Layer 2 of a small transformer language model trained on English Wikipedia (12 layers, counted from 0, width 96). Numbers have three digits each and are written without spaces.
A neuron's activation on a vector x is SiLU(gate . x) times (in . x), where the dot is the dot product.
The model reads these tokens: " AC" " Mil" "an," " Ser" "hi" "i" " Re" "b" "rov" " to" " T" "ot" "ten" "ham" " Hot" "sp" "ur" "," " and"

The vector x that enters this layer's MLP at each token. A number n stands for (n - 500) times 0.0027.
0 " AC": 254410456484554415444465606527559194508438470392574567436392474412565498591390595776576481459482395507421702544398595361425501365375539444403471736557449371582324614525475651513606536489671559451544636507512555383534359459472476513455596481304567316593539566439366355496551568524627339505
1 " Mil": 459547551459719468456548410574540204492327553481494601259362543409702531391473654609494586563523396590582734603475424484368518418445413516525434550513473479551285580439278575468404457543570601420526582553524343453517416478634414518477543444340584593576570455336353480353508555700395446380
2 "an,": 491561549590560501517753423484521578563482457453619693504520414601499576503399937495490535469487455437609575481424384444493522547394392427467381695392489524554349510416669657528456473590504476422542576532414431434592401547654477585584535398591522504568609495510367529392556383549589359542
3 " Ser": 419521567512571384460477498634426422490408589418482576522450566491538422458405537619551531604736412492464790436534755660498530283436332467491372450531455427377343608485312729578548619528740499448617569502465585501669362495372487296513449419294620540529537332577395494440513527602696485455
4 "hi": 487458561681626308376488401523456579559358393460493605623304465417388495576395715526621519478548451551515617595442608384442564549322382510379515647342369488652450618430593495536489568531540612454563561550334563422551437478416642466512499418425507347614517523510493485345448451609658358472
5 "i": 414583493666621460448470473627437432464500489541475557566413390261482607529334728583547417453511366574524582476426604286470590555278377376378478503373437414619535599465539574596599553531395552559497581572309493397602498510548438528442499390556437309539678441452465475295452529525706444495
6 " Re": 383535467452554625559434437476550268546577385512434761571412523716576485429356636565583563466567430526459723595459507486471466491441608407514332490713419402407341561518411558490543547493469560490723584611421495461534571373487544380454555346376544618543642423612397444373617571572485478388
7 "b": 339370498828578634512417569558460376575365522522492526502449562370589545440436495547587635416520533567454635493474482534475574642484547416282412429450469478619370476543442510537451426608649685305387570390449435544546479458524530405337581518705407431523658394531490359389594510502752433475
8 "rov": 405709528576609450464428491566593521634246378545573558390343580486392407455434617532751536430554417626500589532414401600507494513486444520478257507536397483616539621499330687618591408494572454404558599671368334509501490530652444535444561445531368637551555354588415448508487504474482501498
9 " to": 511458560601564516700614598666516527624501413459500523365467377372481511443279766335365495481610511538474585420457574463445560476443521553537334551462621541501547553440424524533438459543375644437558421604476475518526421550438716504455469357639473643545600406349535372659623394578534435370
10 " T": 466261462589560542460472483645465285441441443577382454473547484467508485490469658461596575475530386376580709414564664456510536374477379480342531421526439319522407655511332713534467575546437511246555594563458473501567407401316468549371444325354519418505543309572461356414593478639544389349
11 "ot": 343412534435510552542606445643536488558516508577438413696417463459600533490485668659680533427599458532377714431413463325505595536457378495447568524350320686557349640404457800513524510534482471451609460593375330542475446700589563502369543395558490481567498387496466485518547561535527410436
12 "ten": 464583650525584471534523609537467511424483414472705538524411516404541516472503633526532456551571526616508573277313524453415609564348530504465326380387353639563499662687525542570452379568347568464539550571503602360662715468608509362501545358596588442496551333459406424567609528686583448489
13 "ham": 424339548650575449460491586536506383583330338515509554575264671558572532578531600506635415451554286578682613488392469416485571328509457355468395602489379649654315479553482659575390472569646440328453546500453497483484430479552646566408466522535508470511465467481470319343457410548571466492
14 " Hot": 411475465593531383353454515526561434436505506339524476293360394613466552380473651518588649329573418504421725447412676448535465647440429455447340477668572371439362598500357574609435500547431642395573663505694433399647444439601630433513474491446580550573562326417349565425589558640574455570
15 "sp": 554362582573593470550416697653541499709356465578490669603378546369623491495525535571542641477629485617418609477477584642593571373587445428283498498411505462525528478564476636632440499563465495351619543515423425466570518567528483468434555471673512304523528390510428412582619738474410409332
16 "ur": 316479669539547522511442538581599293525437461533536493449423492448554626344394577569605481400740416628534644387355545363498513584419421488420488519361383719648439640493455468552475492517486385441497548627375493548660629412537528435431535355500531526493395411564518447496455512516792512501
17 ",": 570372501574576503466719621515459563566456428468583616564583422470505549442331977512434517459455467465579698489451403473495486542406379410482457713509509563586421487434713565491535449623425458426557644534444445421623458519565511499545541373593537551576566451498379452525511395561656407570
18 " and": 414390540629507457597661536434638550680542393461604501556561499457574478456384862436361451441688471502519484420541506488484539541375356447448395616421526650493398482413752528502458464570552460458495747401440559547488479410487549477475531376642537576583571508422467392692579597646509404478

Each question shows the input weights of one neuron of the MLP. A number n stands for (n - 500) times 0.0019.

n225 gate: 510524498557419539480521422446482508439542541461484495467463479499578481423494613466493565475493484502453494541536514563512517503493538512550524513640516498504551479513589534429536557570471436493441496497406416527580495553410415516491351586478532488525414519493502594540546576516519453471
n225 in: 489414538397515545541607445520532549548547443480486428616541557524492514522474452465487419396452575356496500527444473435443478485563505399575538532508474443471385443493472436456561405364519502536585556446536467526464444376513589509481508461512553556474566512458585409385498520520446506492
Its three highest activations, in order, are on tokens 12 "ten", 8 "rov", 16 "ur"

n210 gate: 491401398603593565633573472488438481501503456471367509504506486490474516412458563544493547497291494504528400463448525423501475541446606582504551575420499583427547413493579440389500383488509563466405551494393445385492555479510637378508519537356528384487580573477514473464569569535508463587
n210 in: 514487389647480484452664374518475609535555562406427561465436496478429560451497503557527508492417504376507397458429545627555485507249658567431609492517508579480496476468473592395441323521608634570378632573430556403388588396513609515490454505493433417614545522513585666459570610588413512481
Its two highest activations, in order, are on tokens 4 "hi", 3 " Ser"

n381 gate: 493513617430516560606590546470510657501527383609492532451581506428614579416555444471518243480548562320521489617495541535553440481436537521331626495513397448485410619551474312556521548582374542380485662567546660715518493540557552550373504687559342610449456582465500519529654498505394447566
n381 in: 487651666455442503412671608501458617424462355682480456493356511519561498515518448400565424433385459387372546491459567650682585406545452450368635493456397444575691559524571417536536587586625482433666583591581631483507460518537624421512545696482440615519492685393435535524650553630567471471
Which token does this neuron like most? 1 " Mil"

n367 gate: 500457431513489466496531492561551554433487621534515499515598475563400516455548453555430578655368472505494528519363528505506471515462495488448470484681505441495460457481555498653421550500620586547540559530514540426446466604427475489522511368531460514387533450436475505626583544533587611462
n367 in: 512461509541538462518586487578577441449452568483538489482624609484452560473586444546365513556524551503485458581442516496499491535402405519405468501653452430484386465468526503607470441453576492597584459549567562454518399515535433465551458358490502472387527429387487531488554456442524578507
Which token does this neuron like most? 3 " Ser"

n154 gate: 504574557559526555422507444529579500519574383501465558562499409606557447531510475435520561556462495643533453543538414484553512393563547424413527526627587627513532477501508566428539556476498422473567569419534544440514473490516569493517464477547449533577436500468502410522572487542541515348
n154 in: 465405420413530486529426569525525508416449622563520435397431498431503601494422534614464479454504492480458581465500506501474516547428510590594552487456427437509514440535576492587465440560563561451428455616432468447469494503466392529525609466421545500442460562471497505467461489520501467593
Which token does this neuron like most? 17 ","

n362 gate: 726495480506553687440481310302392674515631406641548782377479466539562394424585538654272697596565523527558471724389442647415432539532558377441572676521567530448558418532400554642474524352478439664345588462611669529503536707445623519510562736470641628315434265536431502560571387433450294478
n362 in: 488401498309407513423564470440450536612381536594397461488510403395620410520462491585725547380636474389453411411524580524549515479621486546507534347558585613600572409580416389312500645496536689525631377505639731620372559406378538423669457375621381368666452473562452613554368445634229506545
On which token does it fire most, and how strongly? 5 "i", at about 0.26

n356 gate: 499445495571516572520507582450472464461392569433463395506564462579554557370480362529550511584538544422494364500411485536539372511504523374744484387543448415686551671465535421329520538521509477530457622512533418473447501492479438411398367511582542567544492491417505562239523509611547356572
n356 in: 423441500582580382520475349542502535320393433394409533454370448566620413546380463428688659519432432573506307581525495579548423495566462551508424451517583572518465467528501582426483622568476446566483468539504669440578567546497446563623480591482465340572344522496437642582579612402510362544
Which token does this neuron like most? 9 " to"

n208 gate: 403506451448567605377549445531512517431420376583456472498423456428442515400552643510604518384460500569431397574589520634634419754500372711312471553513535625361440520469495638573423482524498464553540464744556669389404466444508578553682507542383572342417479613383552402678445442326447427658
n208 in: 572497518465645424423543488407582545375557439563481446435501492488547595723276470389608556573616534560454560579491374402482522523617607608447514489391504640525502327435355442623343507427496495738505471541541513532576388480303417541615560525382509326385487343596382516501538625504408477421
Its two highest activations, in order, are on tokens 7 "b", 4 "hi"

n299 gate: 554259423538425503612504436590426527523505425525351522600451532603455424488341496492487527415473512457477506555544431459414386484562567457382396489402566628593543541554578506517453396532376493465474518530494600526450403548642502485429317442527374501474343503480452499373539601526389511469
n299 in: 510603755381622556551428652426500650737545375433572318480538399472480536490497459566558366523568502459511454426449521526498517465529351429598614554595402389499395463560379432527552539509470523499522583570594555542455497481515574601471662520399473502430573394501558526426319438524422458612
On which token does it fire most, and how strongly? 13 "ham", at about 0.038

n56 gate: 519375562470617608506481288512560738591511660441467618451495509606513423483541579647417669547488345471450353587543611594563394622463579593579487578568679415601563385626599512535422537480485362436367530539527382429573527631439334616516547670367637473495444657540551515358635417309483420566
n56 in: 505626576574331544452626523462449369488422447563470658518428492615597597279352582452573480375370498502501416513612615569719391414539522584331363698419403554599644280547422513414433551566519430476519527438644448561602465553486516461606369412483636396533616380479534445465528517417405416682
Its two highest activations, in order, are on tokens 2 "an,", 11 "ot"

n163 gate: 593371549594508510507693414498550421466437520588584466530357623461517384561638565414491467534464472425460389461449500563505472536532560416510463493486529393396474380539411621689441435428359434511495297500581515557596452403552497513525423486494526493452384520620433492458498542391504519416
n163 in: 438642424422430525417393455551592459488524496532379537477489484409461613436455475566456617450396423571551561570551451373493529531429496530402522562496493645449500569459590339424523611522451536498541609524490487558425534576405403548499491476508478491498647483460508358613506523459521458491
Which token does this neuron like most? 3 " Ser"

n188 gate: 572518474381506533453708526500462458452481475518611559628450432510458527336647348530477452542522471286474490492576458605605496644611598491509475476472558434503561521577394439357511530630457609507587568491460547613604453350555405496380553607453357548542617423535598533547479402443467374418
n188 in: 441515494509573441422573541538433513541461516449649617650438490514563512433674367446512546492576318512388396512475442622609504559600571502551464501473477412577503366597440449473535458488485590517595553507411439502610582362518475399451455630451467573559541455472562515514501478370391372429
Which token does this neuron like most? 5 "i"

n222 gate: 417436498503438588541528420493557503495510542633497518463516434388514473449538609434475447491471466423460616470531502563524477642494538519433541562500526579359510592391661444413492523593409357540494528663496414408501636451529514474580529492440485451501392502500491478624445473388544474366
n222 in: 530420468616577527311554530538361504431468556369529383498475543420479571614559517457425580398546433638512431453469529470561600458356525580581581476534570597460397286552374501568374505604498531422514339397484501537532424439375425589385501541490480597593608524490448467327562524482498615577
On which token does it fire most, and how strongly? 8 "rov", at about 0.044

n306 gate: 420435398421441605556370574480348532529531394452521538478538476466549485502544547573406415418419562462548431383512408612452474439442405565525488608416522419615437584467425487564433460521447538635351509537404434591483477552544569626396425567507416462414453434369528450581480536439465477456
n306 in: 366443491480491486567511456534411400548485410588599559538432451482538502519514566554424516474401556525575465398521391537514556420497437583547502594432514383510484501533470486523366531492502464615399391546314444490693451563438604418466421542473485467405536367402488427568431460501419515623
Which token does this neuron like most? 9 " to"

n337 gate: 439593377451578476329655454395421608555477518550641478451606571489534375504472598432459483612491527680461475459510370529513441568546514389432543493431391505411443439532424556456423469496498508591516341519466596399497339435522559455584575510407411518742481530500541434329392519359567454379
n337 in: 419580481464479577477514486409382616531392441490672420551568414504396504527456467505560418631464480508425451458487310576523400404558373326563415520502337363532576551560488565550359429500548612562481545483557632583357457436526508550543521415547386536562601449492560489347510550477554448458
Which token does this neuron like most? 2 "an,"

n290 gate: 500555517267542381471577463520490188556519655251765328194533337523502698465626443576015459615155672222678839537512609557346633519464554644508688568555491247200743730558700520202466520544784502416559519432427571474330124218485522464440709524262508575509492733222270576216392650345588593384
n290 in: 363694566299496493520543480714432318463449452391743351306486332545553640518583523468270448463206615463569705646494553512330460386442602546489515561425411405378598653596681651618493558504499567425385540424474510687386455291589622460461666539347450423553499648326364613411555508301659631358
Which token does this neuron like most? 0 " AC"

n96 gate: 566504459338509478502522375562452642483640649541720458615585391566435504405640689647617562517487404563481575457678522557575590403531541485343617446505554578463525299427463509615471418490294388645502452427513538693549365400600651555446557614423536421552556351463635429581574267539457602586
n96 in: 571448331302444467425603485549379615675499554590589475620500395573284443621565579526602615579435510588608621387485450582469575655577381569492582438596494587270372526429481519470457543378535404673488471305481520578533556365504539531526728564530558431480421341548587429533573289590544595537
Its three highest activations, in order, are on tokens 0 " AC", 1 " Mil", 7 "b"

n50 gate: 609548470538417365611410475473575477582470531442542286535681638443577486430611550333415545660504576536475452557538541511548551600422538496397438415530507488456350424525447457527458577489621458481527577540399386425458446511484487548608501631378386473408476421557444495494522517522681663455
n50 in: 556439504493585454568315455504475611581439448483452375413613542658366523508631483420539569613458433636710474486433585608550560522424432573427558542543437501505347495542632554568496561550506562495542607682446418453346538471545478633561333596395455502436402537603521490552589585475691455512
Which token does this neuron like most? 9 " to"

n283 gate: 561474633535700432431612483515569372602600376483590568327486527398408595364615540493498542624472620478473449622406545316608560444672616591375667575447616474452469460511509463506493477485484498543581409483583555534485481606488512626445454417485575503401628485562461580578374495475325445520
n283 in: 615438632472571387485514406518533528582661381497671574497492513425497608430632477524420451463539621367536529614501548403535540547627601407508623526535486502471440554526362466475516556596540593427559328544625623605447478507540573558513466483340587554557584608502532522496495504488333496509
Its three highest activations, in order, are on tokens 7 "b", 8 "rov", 5 "i"

n379 gate: 483482487503568505467458577468591479570646609563429507526471446441538450509537521524523389552425475444548471350512433482556539460405540443411514347356517504414518407565591650492560557508465434422440405501518357484475486492509428557524535395631582397658414558517250506499425455482400509496
n379 in: 430475516448526517519523522522546349515588675510506567453506486483464649518572565558506394529530308518481435448470574517354540544509570543481638562452477328505488470471625462526577387540554491491541499529417517441451551429609479468423488566491494470428481460490451599566427542356551476619
On which token does it fire most, and how strongly? 5 "i", at about 0.13

n182 gate: 572473525532522614488649410534273489577500521562721600519532484505541372462431496423513517537562563321453579478536468450352331600501385401598444414469468480558361458573503465524438474512467416646485488588681509509498456582418575568556435563479467484634580421435585455635597353443521484465
n182 in: 483466427525489488434567439636614608472566419555502551525703565573508378529433435412505589546583671517421568398501563483545534545370447535443449439533500588524364572417480668445429416573507424554423572432405420535653554500357513561543453576573540542405528571497586548569685361483550543517
On which token does it fire most, and how strongly? 9 " to", at about 0.19

n38 gate: 472587428504349591462484562440406401554659542407544637622508453430607590566424516550537446563403541577553529418522451527558456518533398549346397549539548539323564566461487601463466542433377495583490522568388341519416553372352359615623585458533669511436320590501503429443584478448539612502
n38 in: 541548527501413622569572620363373595502687512466442601580432466404618475546438451541558528581437524557581487481462516493514438588478381463341402558506569606476517410595399562550586493453344476667582580457447424612583485450401586535469510487501584535459396453581424249447599457342413567429
Which token does this neuron like most? 6 " Re"